Layer 7 of a small transformer language model trained on English Wikipedia (11 layers, counted from 0, width 64).
A neuron adds its activation times its output weights to the MLP's output. To switch it off is to set its activation to zero at one token and run the rest of the model.
A neuron's activation on a vector x is GELU(weights . x), where the dot is the dot product.

Input weights of the MLP neurons that the questions are about. A number n stands for (n - 500) times 0.0022.
n0: 386 602 403 536 552 453 529 464 412 580 421 700 716 462 451 622 599 437 437 381 510 503 488 460 626 575 565 586 709 485 572 704 467 531 569 547 509 510 464 507 277 524 449 595 405 464 613 512 606 471 361 629 620 554 551 503 431 554 515 515 637 585 604 559
n8: 316 538 469 447 499 515 374 507 470 339 623 487 508 406 412 576 620 574 443 353 580 459 512 468 438 319 465 450 568 501 589 475 441 515 443 437 500 398 540 394 660 505 358 434 328 602 451 559 507 420 390 340 503 455 440 474 529 482 466 453 416 450 509 561
n16: 473 422 369 465 442 533 422 370 413 560 565 769 578 544 173 497 556 584 674 418 358 504 621 621 439 432 414 407 620 222 219 630 513 455 419 602 143 421 717 413 599 470 333 580 450 352 681 433 531 447 606 465 442 474 408 466 298 254 227 459 690 735 395 374
n42: 471 535 505 415 541 581 311 514 731 598 478 307 653 567 464 493 600 617 531 513 710 419 430 625 548 484 578 666 400 769 516 470 699 269 789 516 443 555 548 504 577 488 490 506 400 546 486 402 633 514 527 419 616 452 491 515 295 585 472 562 379 554 416 370
n50: 341 714 578 459 443 501 590 568 688 438 531 494 579 464 556 343 403 599 742 179 629 548 657 555 512 437 389 588 505 428 528 574 335 672 462 470 557 504 491 517 469 665 587 417 504 628 277 286 452 678 503 430 422 351 665 573 646 338 713 784 319 314 481 349
n53: 357 227 579 337 363 415 444 483 364 446 438 404 530 475 564 438 445 373 717 570 598 623 506 665 303 383 278 324 180 437 518 525 473 357 438 464 399 446 540 456 334 180 363 443 210 395 271 440 491 559 518 551 523 813 492 603 597 418 262 422 623 214 627 442
n67: 459 524 565 511 464 414 767 325 769 379 597 526 546 490 622 473 312 400 380 507 395 232 494 577 539 641 675 357 472 514 468 722 453 468 352 731 467 349 403 417 606 540 463 436 434 542 375 440 506 562 630 347 637 713 123 389 449 308 351 405 364 445 322 419
n76: 611 695 538 371 492 526 544 621 832 654 749 755 243 432 580 460 623 613 580 470 489 579 671 485 272 487 417 547 344 635 616 646 395 659 664 655 376 469 566 606 337 209 701 436 566 428 520 691 587 617 664 648 627 627 693 544 484 983 511 785 626 621 978 583
n78: 580 465 565 449 400 364 591 242 469 607 537 622 491 658 620 729 519 463 664 664 587 459 409 534 481 617 635 441 560 439 670 300 407 453 579 606 337 522 157 474 450 436 529 490 241 690 468 552 650 413 282 433 596 570 677 508 622 468 323 493 325 374 253 494
n84: 565 472 506 407 466 457 608 678 187 602 617 457 348 538 436 426 350 554 565 781 353 556 494 306 362 413 643 456 502 581 793 274 532 273 514 605 374 842 521 504 504 357 564 542 527 509 501 596 516 581 579 306 365 345 599 587 363 714 434 626 512 329 610 704
n86: 386 546 435 365 541 416 493 487 513 461 481 400 581 541 485 422 645 431 589 533 422 473 492 568 439 425 611 589 398 687 495 580 338 334 553 470 415 581 565 514 481 544 630 564 452 533 467 567 526 589 275 483 447 594 532 354 554 528 581 662 635 306 488 407
n95: 682 316 523 651 426 741 510 621 589 432 489 581 409 558 414 671 554 292 523 557 494 582 553 517 533 538 568 430 443 590 475 704 451 788 715 599 529 463 565 416 514 755 587 610 503 631 366 644 554 639 317 548 771 354 402 526 338 634 636 532 479 465 572 479
n175: 260 433 683 593 359 418 456 469 604 651 558 540 397 441 450 624 673 493 575 432 530 580 445 353 527 523 427 435 356 384 590 459 551 320 367 472 418 558 604 618 342 526 489 418 311 544 446 290 667 418 362 644 401 434 553 561 623 533 840 450 351 600 584 583
n186: 555 452 469 382 566 482 359 429 337 436 396 509 622 506 533 452 660 372 270 272 546 538 438 496 653 509 674 284 348 439 373 334 402 281 521 360 659 513 648 561 362 619 253 427 526 498 537 624 572 452 299 404 411 424 288 453 350 724 532 700 536 519 618 578
n211: 403 504 446 532 477 605 538 460 418 332 659 455 570 627 417 536 455 410 571 450 382 650 283 572 577 233 491 499 411 498 577 560 377 335 492 535 563 379 515 471 593 524 431 362 320 599 641 614 502 542 657 439 431 452 539 411 568 501 513 585 494 502 728 491
n227: 521 501 602 552 297 582 560 589 542 687 592 484 610 377 335 362 199 649 593 506 541 569 582 542 602 674 486 549 480 624 390 610 313 406 767 615 575 96 430 551 645 587 505 511 645 507 280 532 577 400 629 486 692 464 515 755 116 633 514 545 412 355 370 529

Output weights of the MLP neurons that the questions are about. A number n stands for (n - 500) times 0.0012.
n0: 543 552 591 540 349 436 479 538 585 265 469 366 65 669 447 462 553 787 483 477 555 601 465 670 394 502 281 228 340 487 506 281 599 564 663 589 552 457 569 506 585 335 606 511 515 529 322 650 362 387 667 412 278 440 386 548 636 476 590 434 488 447 498 563
n8: 706 446 492 451 639 487 673 607 376 651 376 765 500 604 448 474 490 563 466 449 452 666 457 531 600 611 536 471 401 402 422 649 698 481 554 548 543 693 412 516 265 474 578 657 549 374 576 390 397 659 659 527 647 610 496 468 420 532 477 478 599 429 305 444
n16: 324 674 533 570 564 451 533 705 534 251 413 282 638 791 503 457 450 196 149 502 351 354 198 591 488 377 588 553 369 753 857 494 517 507 592 473 861 463 316 608 503 304 580 573 352 586 409 604 612 521 299 524 594 666 427 407 607 430 609 621 466 141 801 730
n42: 558 467 478 595 613 657 882 665 350 619 704 472 500 386 686 363 404 398 530 447 592 572 562 552 628 634 656 424 548 394 555 642 456 500 173 536 503 323 506 396 545 436 421 445 593 413 521 528 366 547 383 477 355 579 672 499 577 336 534 598 627 601 546 478
n50: 413 403 505 347 529 326 530 558 411 555 630 545 446 283 476 483 702 551 455 667 636 508 727 579 409 438 433 238 486 353 745 632 741 496 604 500 780 519 527 663 479 827 634 590 328 383 605 454 480 351 513 617 662 488 500 601 364 557 349 444 567 401 652 506
n53: 527 593 444 595 701 493 493 249 526 438 592 360 599 333 434 384 511 365 630 527 433 324 615 288 584 678 551 455 541 407 355 400 405 346 400 500 386 540 456 411 399 720 283 518 557 417 561 450 418 605 528 476 431 417 376 412 233 656 324 292 573 630 364 433
n67: 651 685 586 363 542 541 218 587 489 691 642 476 678 739 344 424 549 436 738 624 679 677 462 401 579 366 592 529 595 589 654 532 643 565 486 467 481 595 684 393 450 380 309 758 493 451 729 685 578 539 475 561 401 687 748 541 517 453 445 532 389 598 435 645
n76: 681 409 425 494 562 537 416 544 228 584 609 362 678 388 467 541 491 439 879 521 200 348 832 249 520 576 419 149 740 413 303 560 500 344 417 643 453 464 357 470 382 503 250 560 779 598 457 413 408 590 940 72 456 405 450 657 102 849 368 481 751 975 381 109
n78: 382 589 522 636 669 423 290 717 594 685 550 513 526 505 552 486 283 688 415 549 653 627 492 312 605 399 587 382 397 411 459 567 593 441 298 475 413 613 418 640 409 422 621 683 644 636 532 410 377 625 677 631 433 622 230 546 467 506 586 108 743 402 520 639
n84: 469 621 450 386 668 372 395 478 520 595 658 500 466 341 342 515 615 453 531 369 659 426 277 529 299 531 539 460 655 531 672 413 390 486 568 536 479 380 401 492 485 516 561 613 450 766 643 357 394 292 452 273 477 564 356 617 633 521 509 418 589 540 269 440
n86: 587 405 557 438 484 483 463 398 481 457 485 499 439 558 503 617 441 724 479 612 569 544 574 652 495 442 384 601 539 421 258 590 525 592 607 722 530 580 428 482 473 507 282 515 610 564 449 615 387 523 552 471 446 547 432 583 458 541 407 423 407 742 401 483
n95: 478 533 463 449 321 689 376 450 412 500 568 388 506 719 476 521 427 340 504 308 597 564 584 476 503 425 592 696 332 535 284 504 483 363 318 332 298 538 494 344 419 587 479 504 647 424 535 538 550 576 752 515 441 587 460 576 775 553 539 559 522 556 267 820
n175: 494 462 523 632 517 581 572 466 547 520 410 586 515 597 304 510 466 616 309 295 495 463 563 718 469 686 452 509 447 402 326 708 534 576 466 604 547 442 259 376 453 559 514 565 511 538 668 536 546 274 408 252 480 678 477 261 495 427 529 460 445 682 631 590
n186: 379 423 626 472 417 464 330 429 448 698 521 624 542 695 337 476 315 639 521 523 412 602 366 583 130 359 461 454 484 422 452 436 802 734 415 602 321 542 536 344 537 466 654 644 452 379 552 329 498 653 511 747 576 589 582 583 636 402 739 506 446 446 524 479
n211: 464 517 527 496 431 433 255 592 528 537 575 599 520 535 438 577 464 635 574 511 568 391 787 401 450 748 573 568 587 511 581 466 615 523 434 359 574 675 603 674 509 411 481 807 600 378 482 331 528 464 336 652 487 544 342 613 308 492 297 525 586 458 275 350
n227: 690 468 555 382 558 476 316 605 400 314 667 397 383 448 708 551 654 490 425 292 585 537 465 546 326 420 554 572 406 760 239 286 589 607 639 459 437 444 725 269 452 241 356 436 517 676 682 452 555 532 656 589 536 439 654 490 708 229 380 452 533 530 387 483

Each question names a token from some text and the token that comes next. It shows the vector x that enters the MLP there. A number n stands for (n - 500) times 0.01.

Then comes g, the gradient of the next token's log-probability with respect to the MLP's output, scaled to length 1. A neuron's effect is roughly proportional to its activation times (output weights . g). A number n stands for (n - 500) times 0.00089.

"es", then " and"
x: 337 665 455 508 578 530 381 467 372 486 515 665 984 671 328 300 624 301 535 494 479 394 429 468 556 468 540 440 533 482 679 707 580 515 520 505 502 628 434 589 473 562 488 429 457 659 575 516 460 329 457 499 688 551 426 504 518 579 587 527 612 384 490 618
g: 447 412 674 378 811 472 357 647 438 321 422 571 602 404 618 615 640 496 251 424 581 662 428 369 209 690 472 518 465 272 509 616 747 491 372 354 460 536 687 426 647 545 377 421 521 435 360 460 550 686 435 392 578 461 249 425 863 610 531 143 496 413 392 594
Which neuron, switched off, lowers the next token's probability most? n186

",", then " C"
x: 459 534 584 576 429 442 304 365 497 328 482 555 693 791 473 423 728 660 403 506 452 393 419 584 406 450 386 555 474 360 372 709 477 588 592 464 692 545 476 613 491 432 483 562 641 618 447 615 360 343 597 445 541 770 504 492 513 590 498 429 503 592 481 487
g: 311 505 591 468 626 786 266 410 370 609 383 168 426 492 532 619 539 441 473 397 238 693 470 351 553 617 526 372 533 472 297 259 406 631 238 526 545 422 387 690 376 558 648 544 667 515 504 451 558 675 564 511 350 625 630 488 413 221 498 284 410 635 762 261
Which neuron, switched off, lowers the next token's probability most? n76

"in", then "-"
x: 444 474 433 777 480 458 529 464 381 551 383 730 801 716 469 414 411 551 628 617 302 494 429 498 526 451 306 483 376 385 599 640 656 695 592 486 554 516 463 671 526 588 396 672 490 467 453 428 500 456 434 419 545 521 563 326 629 603 593 535 503 397 288 600
g: 426 172 532 382 361 590 632 690 303 518 492 522 463 410 595 475 423 690 275 589 671 404 233 473 598 602 573 452 840 279 545 460 727 162 603 637 614 450 627 513 539 556 454 669 614 372 631 638 773 394 371 481 460 577 489 468 617 696 516 408 389 236 440 540
Which two neurons, each switched off alone, lower its probability most, in order? n50, n16

" S", then "du"
x: 332 545 368 622 465 490 264 222 381 345 540 523 447 705 394 345 445 554 482 476 617 534 497 550 677 530 486 446 382 432 471 622 655 555 660 342 521 764 620 645 454 464 467 629 511 578 718 543 488 494 426 472 486 498 448 610 636 459 574 265 664 514 546 568
g: 456 467 494 589 464 677 816 415 363 361 279 515 599 588 616 681 626 567 312 237 229 513 438 559 425 212 439 429 359 298 265 360 599 298 364 318 472 423 445 328 492 486 388 602 587 747 527 500 406 415 436 454 544 588 285 518 192 550 346 708 562 573 631 362
Which neuron, switched off, lowers the next token's probability most? n175

"en", then " ("
x: 534 627 515 490 451 477 387 494 560 397 526 607 654 917 330 573 732 496 455 421 470 382 377 504 513 316 339 374 495 553 588 418 617 631 593 427 520 506 655 402 606 404 442 729 390 418 298 482 487 389 487 460 559 594 522 450 615 413 445 425 456 447 470 506
g: 445 638 330 625 468 856 602 320 384 216 559 486 494 410 696 436 588 474 528 600 265 393 471 489 289 530 436 297 362 532 691 586 615 562 382 368 498 538 222 290 391 364 358 607 366 365 703 430 486 347 267 613 377 643 314 434 514 498 599 587 446 716 208 546
Which neuron, switched off, lowers the next token's probability most? n53

"b", then "b"
x: 368 510 412 646 445 521 587 556 520 485 502 746 778 697 437 494 585 622 575 374 395 445 420 416 527 534 362 526 450 374 512 502 615 496 575 344 547 630 569 648 537 489 627 849 371 509 454 447 547 396 540 603 517 647 717 428 597 522 770 507 610 418 330 499
g: 600 680 575 621 492 574 576 646 249 387 480 673 367 492 544 721 601 473 336 284 301 530 404 354 418 584 348 411 608 458 505 355 626 457 477 834 614 451 452 601 877 524 509 404 427 404 479 298 228 646 557 451 375 607 441 539 225 589 256 695 534 296 572 674
Which neuron, switched off, lowers the next token's probability most? n0

",", then " a"
x: 467 517 627 558 431 425 315 370 525 370 498 569 693 819 452 429 702 662 385 487 454 433 416 575 406 472 408 532 467 333 409 709 502 578 606 454 692 584 453 644 479 399 466 563 613 619 433 613 374 331 601 447 535 771 504 517 529 602 486 439 502 557 487 529
g: 600 413 243 478 416 541 706 470 670 595 604 689 606 662 407 497 612 820 690 474 448 407 746 599 574 312 468 520 484 627 672 670 423 515 707 426 685 490 704 376 632 604 460 320 697 477 289 634 339 720 360 619 245 541 310 362 270 604 464 620 382 460 510 600
Which neuron, switched off, raises the next token's probability most? n186

" of", then " Luc"
x: 390 628 517 546 448 576 367 285 523 370 564 462 714 834 342 503 657 745 474 481 531 414 567 514 337 369 377 561 506 504 389 563 474 368 485 458 609 730 643 680 579 498 435 613 627 507 566 518 406 317 466 385 590 575 422 658 451 442 449 413 426 476 510 513
g: 370 607 673 503 230 328 561 453 316 364 400 284 455 276 535 449 507 396 440 517 390 632 299 338 375 464 504 617 330 511 276 552 272 232 587 735 446 428 512 420 32 543 496 468 443 549 283 392 564 578 713 675 413 536 607 521 389 567 277 359 547 437 593 392
Which neuron, switched off, raises the next token's probability most? n42

",", then " as"
x: 437 554 548 623 436 400 270 386 456 335 549 601 694 826 358 471 667 591 455 451 415 436 511 596 349 455 401 556 465 418 459 672 472 631 628 367 650 587 603 651 492 562 445 522 562 632 451 601 396 313 517 394 596 711 491 492 567 581 471 407 498 614 480 491
g: 573 384 634 419 562 337 587 326 638 614 637 541 482 265 418 425 649 654 515 411 736 538 389 486 259 515 485 634 373 386 402 480 803 567 477 265 328 494 363 582 555 479 356 406 214 559 611 403 99 580 583 418 667 634 369 632 703 607 728 719 402 498 389 589
Which neuron, switched off, lowers the next token's probability most? n186

" an", then "ime"
x: 422 452 525 682 420 538 533 399 384 436 485 523 543 898 424 409 641 739 491 615 450 439 523 538 602 470 482 570 463 532 297 578 544 712 550 608 592 547 542 700 449 493 694 699 530 583 561 611 429 408 514 526 587 740 416 360 427 620 533 497 484 477 511 685
g: 441 268 414 530 375 220 496 382 460 402 360 369 600 507 512 656 610 683 557 471 305 471 631 415 632 528 791 394 319 550 573 458 311 552 586 320 570 593 175 297 428 465 390 548 461 500 699 386 789 375 598 674 629 432 732 666 568 345 525 382 711 345 464 762
Which neuron, switched off, lowers the next token's probability most? n95

" end", then "ured"
x: 413 465 471 541 508 380 420 413 508 508 551 563 560 650 252 429 597 753 559 327 454 433 444 580 520 500 391 561 588 281 446 520 622 519 602 365 577 493 505 726 532 369 499 624 445 656 324 679 496 194 644 491 396 627 303 562 536 556 649 466 534 550 386 489
g: 462 600 405 348 550 553 343 389 170 371 582 354 433 602 457 359 388 605 458 538 460 406 921 286 820 656 225 702 511 565 465 413 361 532 594 627 521 438 479 448 474 568 452 433 309 564 246 471 771 372 467 745 506 512 648 563 500 337 543 409 708 374 624 606
Which neuron, switched off, raises the next token's probability most? n8

"ry", then "st"
x: 419 504 573 499 515 745 574 495 433 630 483 624 903 611 447 566 376 625 479 653 441 624 676 394 488 517 480 572 499 386 363 622 749 741 445 503 469 681 432 590 513 482 417 523 560 582 774 381 509 525 423 550 511 478 426 306 401 439 564 487 488 429 534 601
g: 605 551 468 492 632 734 682 708 478 479 328 486 248 372 647 630 444 686 499 347 550 713 363 248 276 565 215 490 470 293 434 500 460 604 663 504 666 476 421 782 688 548 570 497 610 515 485 396 602 519 399 467 850 407 465 446 550 336 421 590 443 204 419 743
Which neuron, switched off, lowers the next token's probability most? n0

" on", then " requ"
x: 377 513 479 526 432 453 453 381 512 349 372 570 693 851 323 423 704 645 542 453 484 382 550 631 410 459 421 500 501 371 433 643 451 460 563 370 660 550 647 732 533 504 455 614 588 483 543 629 353 402 451 487 571 739 514 518 476 508 541 410 383 450 471 543
g: 565 575 716 252 571 436 432 661 787 540 606 690 374 569 416 342 488 402 412 667 424 479 595 521 549 303 455 653 342 377 295 341 439 385 439 670 479 438 633 452 690 544 596 857 240 312 563 447 547 349 723 681 509 529 432 446 672 712 629 441 595 571 821 494
Which two neurons, each switched off alone, lower its probability most, in order? n186, n0

" free", then " rights"
x: 492 400 447 641 453 477 567 493 334 470 424 611 510 880 237 323 424 660 363 447 508 621 627 556 422 447 416 370 529 313 500 646 620 577 422 439 464 614 537 609 483 518 493 648 602 635 594 542 425 307 474 405 498 486 259 504 548 449 579 454 494 424 411 614
g: 230 458 699 428 349 662 418 678 604 507 574 464 543 590 497 668 400 737 720 627 389 789 688 760 636 558 657 487 457 656 575 427 354 483 514 415 552 668 587 449 387 411 328 796 296 235 434 561 379 556 661 358 536 321 518 279 381 427 623 668 443 551 694 428
Which neuron, switched off, raises the next token's probability most? n84

" for", then "esh"
x: 481 489 611 605 406 448 385 369 444 328 518 547 686 781 391 400 728 697 502 450 475 364 461 548 448 466 383 526 456 372 428 582 412 482 612 519 729 611 549 724 515 451 487 657 637 647 467 646 379 315 503 417 487 703 455 428 480 584 538 462 409 517 477 548
g: 581 440 469 713 637 524 571 332 283 488 355 645 495 527 779 932 495 474 416 473 739 458 360 480 474 540 665 541 623 596 417 363 499 303 423 568 339 687 592 534 412 369 506 666 539 477 775 590 714 507 565 629 614 418 536 679 737 645 812 307 591 442 654 428
Which two neurons, each switched off alone, lower its probability most, in order? n186, n8

" the", then " cele"
x: 481 516 458 630 433 470 374 393 486 431 522 531 583 901 230 403 626 645 449 547 480 445 557 586 536 525 368 525 444 407 273 588 408 560 574 499 652 656 495 631 519 430 540 722 659 531 541 583 342 360 551 438 510 673 576 500 405 528 449 436 404 564 439 545
g: 377 410 662 433 468 373 542 477 273 440 424 588 565 304 445 459 267 490 556 659 469 724 620 578 503 646 520 219 314 698 415 498 295 320 555 538 641 242 522 347 730 352 631 624 393 515 506 607 508 406 369 387 869 697 385 527 388 645 296 391 708 342 677 442
Which neuron, switched off, raises the next token's probability most? n227

" C", then "ura"
x: 384 429 396 639 427 447 423 352 464 390 644 437 534 599 438 386 554 857 554 426 550 341 502 541 561 357 465 521 461 470 155 660 651 531 547 406 558 651 506 520 493 416 522 557 541 637 615 512 493 400 436 444 548 713 384 359 638 578 771 347 518 542 639 554
g: 503 516 563 468 602 491 380 207 465 446 496 373 581 755 530 578 272 535 418 589 333 556 564 695 708 568 583 604 599 608 367 359 326 433 587 519 320 406 376 413 572 399 496 172 188 155 328 527 404 347 267 558 760 500 552 638 382 352 542 586 773 462 435 459
Which neuron, switched off, lowers the next token's probability most? n16

" was", then " m"
x: 469 538 633 592 442 426 375 471 486 383 469 594 661 838 425 353 711 642 485 547 456 323 462 659 482 444 421 498 490 460 448 660 432 562 603 477 594 550 476 687 471 366 535 615 472 554 471 600 330 310 491 465 552 788 466 413 534 614 483 453 422 517 452 690
g: 704 386 460 424 681 693 613 298 722 230 401 282 450 629 524 230 365 186 598 472 406 665 443 403 530 764 507 464 751 440 375 609 333 349 432 463 511 547 541 650 536 580 449 666 591 561 381 445 552 482 467 783 518 209 525 437 479 508 512 241 371 434 606 698
Which neuron, switched off, lowers the next token's probability most? n53

" Kingdom", then ","
x: 408 590 468 627 435 505 567 610 431 325 749 453 655 729 362 569 489 688 417 545 456 494 516 612 423 581 368 593 580 340 502 383 654 588 460 563 625 694 546 457 490 546 586 599 461 595 704 479 304 331 521 337 436 660 436 491 461 322 370 365 498 409 427 587
g: 359 449 713 455 392 405 603 387 494 455 461 397 698 440 387 162 409 360 726 580 594 402 606 322 676 626 302 322 379 316 301 402 588 364 307 478 346 445 578 413 680 263 422 544 532 329 400 601 332 664 656 573 487 773 379 459 516 678 566 376 167 490 587 570
Which neuron, switched off, lowers the next token's probability most? n67

"h", then "al"
x: 252 638 387 358 654 503 383 390 497 640 546 404 539 592 493 444 693 571 602 528 611 643 392 526 364 354 536 344 558 556 572 592 614 646 448 428 528 562 644 369 694 457 380 627 432 507 505 594 631 383 463 528 463 648 499 486 319 534 478 272 595 608 521 720
g: 571 392 403 625 390 543 384 457 634 401 651 562 542 700 848 730 492 900 422 441 513 456 528 662 774 614 883 581 418 589 592 400 534 332 428 627 459 536 262 435 425 334 596 453 493 631 643 662 700 386 489 581 492 398 713 667 400 418 677 508 527 625 452 620
Which neuron, switched off, raises the next token's probability most? n53

" f", then "ear"
x: 451 630 296 462 415 646 509 363 528 500 501 511 587 662 353 507 614 720 601 480 533 548 517 556 592 443 424 549 602 408 496 679 632 575 564 352 518 605 698 613 340 273 507 649 482 599 600 728 524 314 439 494 546 721 533 604 484 586 692 398 493 417 350 476
g: 639 492 489 383 528 261 431 717 499 579 490 499 503 512 640 232 580 557 729 340 575 575 445 446 360 534 274 613 670 578 840 449 471 690 411 337 618 608 580 581 372 731 475 670 573 646 485 769 571 511 415 417 485 425 239 450 680 454 480 332 751 512 613 132
Which neuron, switched off, raises the next token's probability most? n86

"b", then "ration"
x: 500 521 449 617 485 480 643 510 455 581 526 539 725 690 453 589 616 696 424 584 432 438 444 367 586 576 392 541 400 409 583 405 699 665 505 452 766 619 502 636 474 401 589 761 345 460 589 458 517 413 444 492 518 643 712 395 652 444 687 527 540 376 253 564
g: 486 690 803 567 473 465 588 487 609 286 606 621 677 491 471 523 600 314 533 490 107 284 389 372 576 517 541 313 473 253 405 567 419 664 558 686 513 524 521 527 674 392 299 568 311 637 508 422 386 787 814 466 482 692 591 576 509 467 240 403 510 579 318 659
Which neuron, switched off, lowers the next token's probability most? n78

" f", then "ant"
x: 489 552 297 547 321 526 497 446 490 470 540 610 832 660 349 491 634 649 528 412 513 426 452 565 660 515 442 660 634 473 408 618 535 504 581 312 556 559 583 681 343 293 561 658 466 653 405 659 509 297 425 495 546 632 599 441 514 611 635 512 478 334 394 515
g: 641 701 575 430 510 166 521 598 583 580 415 527 463 663 641 347 466 666 460 442 487 686 327 213 513 574 506 627 615 741 543 738 647 519 573 569 453 614 345 487 689 180 524 412 215 392 411 590 465 693 612 247 370 328 343 386 449 572 438 361 547 592 554 226
Which neuron, switched off, lowers the next token's probability most? n0

" to", then " ac"
x: 529 651 524 614 406 518 500 312 371 493 406 494 653 852 282 397 654 678 557 410 443 459 532 571 439 503 316 631 446 340 421 602 478 340 583 445 451 572 541 678 631 433 428 550 546 607 501 599 371 287 569 542 514 630 538 480 499 531 540 422 527 586 526 727
g: 396 422 563 350 776 494 425 537 430 400 593 288 458 468 565 171 542 488 793 567 393 362 415 238 572 448 716 541 517 459 492 533 222 703 362 550 508 408 717 257 542 816 503 399 551 427 325 553 469 476 537 539 451 687 155 406 775 492 348 529 397 429 516 537
Which neuron, switched off, raises the next token's probability most? n211

"ow", then "ledge"
x: 473 526 306 619 504 460 762 725 501 636 407 718 859 615 401 484 549 514 425 437 310 432 367 439 562 553 347 481 444 413 505 514 553 543 482 285 542 499 486 662 675 381 504 513 339 498 249 463 494 454 520 441 402 503 646 377 571 426 620 477 555 594 402 473
g: 508 166 292 606 391 749 335 533 524 499 370 405 667 387 425 365 652 365 647 525 395 533 560 398 334 463 504 394 163 602 667 552 617 500 473 333 617 362 485 349 577 527 483 514 421 595 577 633 74 340 666 453 646 367 343 622 484 183 534 504 472 352 522 686
Which two neurons, each switched off alone, lower its probability most, in order? n50, n16

"ose", then " of"
x: 333 593 412 476 532 521 571 856 328 443 483 479 650 801 401 496 526 511 454 464 260 472 463 497 617 464 467 465 464 435 665 499 768 583 582 477 568 601 506 648 544 527 567 590 396 542 344 504 389 262 478 567 502 561 519 372 479 407 547 629 502 283 460 644
g: 655 601 367 538 550 624 344 693 415 524 532 529 375 512 600 697 634 702 347 483 576 654 382 527 443 363 532 603 743 613 681 582 426 659 471 583 722 509 321 601 364 546 737 456 790 644 573 419 654 376 382 344 540 187 614 634 519 245 498 510 865 342 362 577
Which neuron, switched off, lowers the next token's probability most? n84

"ard", then " R"
x: 332 675 502 576 572 438 423 511 473 548 428 614 941 737 465 401 550 469 641 471 366 512 438 361 513 409 598 346 623 409 629 654 660 682 609 537 572 621 566 544 459 577 445 561 403 518 528 448 543 577 477 518 581 545 554 323 322 654 581 354 473 514 427 517
g: 628 599 653 605 581 633 266 355 499 343 571 131 497 587 368 746 532 465 545 569 204 680 357 651 537 532 405 483 636 478 302 527 293 588 246 412 660 532 348 730 393 753 535 554 658 330 454 521 496 706 468 668 430 394 610 389 342 437 325 504 368 480 732 460
Which neuron, switched off, lowers the next token's probability most? n16

"inal", then " F"
x: 406 457 448 714 506 502 595 410 448 688 429 542 882 638 249 474 497 696 475 527 398 523 666 429 656 517 373 505 449 361 537 457 566 502 467 505 459 632 622 612 396 686 357 770 546 592 541 500 489 534 442 416 475 433 474 343 449 521 350 516 451 595 366 669
g: 414 489 582 434 479 533 363 472 447 500 501 56 348 546 361 666 699 418 323 579 255 628 445 579 549 347 538 527 547 370 201 607 328 682 507 497 513 670 287 663 440 576 441 640 591 326 448 478 535 604 652 632 450 470 760 251 408 358 165 463 544 571 729 409
Which neuron, switched off, raises the next token's probability most? n84

" with", then " loc"
x: 439 462 599 592 421 500 309 326 440 374 444 533 679 824 410 374 676 739 443 457 468 387 450 625 438 477 400 553 465 432 395 621 434 537 614 456 725 543 482 634 516 394 496 599 606 635 428 614 345 377 592 441 535 756 475 479 478 605 488 423 429 475 527 552
g: 568 595 254 643 553 528 583 610 570 496 643 513 406 514 383 471 382 387 357 495 336 365 229 390 660 544 915 727 554 700 313 372 657 398 660 642 521 538 386 472 760 517 575 694 529 459 688 571 513 368 569 366 683 490 745 427 716 562 345 317 379 727 463 409
Which two neurons, each switched off alone, lower its probability most, in order? n227, n53

" him", then " the"
x: 485 576 531 671 476 514 434 461 435 311 572 543 727 818 236 434 655 559 525 489 567 360 562 627 449 427 364 487 399 468 436 510 598 458 540 411 467 564 498 594 505 410 561 478 418 665 542 603 351 310 620 393 513 597 341 443 511 509 473 416 418 348 472 792
g: 620 596 627 470 273 729 302 614 645 608 360 513 640 638 611 613 502 810 563 379 441 397 538 757 323 347 485 562 445 469 639 641 295 403 563 423 724 437 513 774 432 571 552 332 768 279 403 666 428 756 384 467 362 487 573 593 290 404 386 692 579 354 570 407
Which two neurons, each switched off alone, lower its probability most, in order? n211, n16

" between", then " K"
x: 351 536 532 601 416 449 404 243 476 367 450 525 662 855 476 441 593 644 604 441 409 471 532 627 312 443 416 528 556 521 386 486 441 548 618 381 606 795 670 612 528 511 418 620 627 527 445 544 319 391 558 360 517 560 564 589 509 419 525 407 419 469 356 485
g: 699 621 403 687 681 671 570 380 482 392 399 522 335 515 472 359 590 452 182 509 466 661 533 482 613 681 556 490 617 602 496 652 281 554 420 556 588 392 185 594 545 607 429 618 317 400 163 338 655 429 666 685 424 341 491 502 689 562 443 309 425 474 856 306
Which neuron, switched off, lowers the next token's probability most? n16

" H", then "aj"
x: 439 567 301 505 430 508 345 343 526 401 533 438 567 546 432 425 519 681 366 600 591 463 536 681 498 505 458 600 479 515 267 550 610 558 633 246 511 782 488 548 454 457 610 494 465 643 656 610 489 394 377 418 347 527 311 348 583 456 656 334 606 327 601 694
g: 450 664 684 548 646 420 661 287 681 581 749 541 618 672 802 553 648 527 512 698 647 709 415 697 576 381 449 372 675 435 404 425 597 373 436 552 357 515 587 393 449 388 450 594 644 675 277 338 430 482 562 442 665 435 232 443 592 440 424 803 511 842 617 400
Which neuron, switched off, lowers the next token's probability most? n86

" business", then " pass"
x: 334 502 349 565 445 333 493 489 425 426 399 667 584 812 300 497 566 403 492 454 405 313 634 464 457 548 572 534 592 504 603 536 654 474 471 539 684 699 559 576 615 369 305 704 464 631 501 489 608 305 470 412 563 697 394 437 531 605 480 481 543 555 377 534
g: 564 490 302 523 560 686 335 498 529 387 909 443 682 507 439 226 484 440 420 625 311 654 647 743 616 293 492 553 516 347 547 591 557 615 356 287 465 477 750 564 625 530 393 688 551 220 415 539 392 472 739 467 592 336 491 231 346 516 384 478 234 443 553 512
Which neuron, switched off, lowers the next token's probability most? n67

" Reg", then "ulation"
x: 350 532 343 650 456 349 359 181 555 361 468 438 563 626 433 528 654 686 495 513 528 450 501 499 465 494 482 478 601 561 483 447 511 746 475 587 501 591 775 476 573 341 748 628 362 507 669 532 613 449 292 484 439 622 620 394 528 329 493 440 539 672 320 597
g: 624 576 400 452 723 378 335 525 590 425 699 443 562 656 759 647 399 647 691 624 428 552 408 357 451 661 679 608 267 372 464 372 329 578 433 725 599 672 299 465 705 432 470 583 504 321 552 623 725 702 625 473 706 408 370 805 737 675 529 456 526 330 528 366
Which neuron, switched off, lowers the next token's probability most? n78

"imate", then " space"
x: 379 507 408 573 494 552 486 511 395 600 483 616 833 858 311 360 486 627 461 592 317 627 432 563 398 442 467 478 478 376 450 458 657 600 480 592 634 516 504 406 410 551 513 565 455 596 546 441 535 306 478 463 677 405 556 290 471 394 533 483 377 352 655 444
g: 410 346 177 589 448 439 420 493 548 591 311 670 485 504 413 162 453 555 632 531 508 349 485 202 491 546 620 541 261 393 606 513 608 686 571 551 683 467 806 480 703 632 641 595 522 239 617 703 611 626 408 275 470 728 451 485 586 724 589 472 440 273 601 427
Which two neurons, each switched off alone, lower its probability most, in order? n16, n211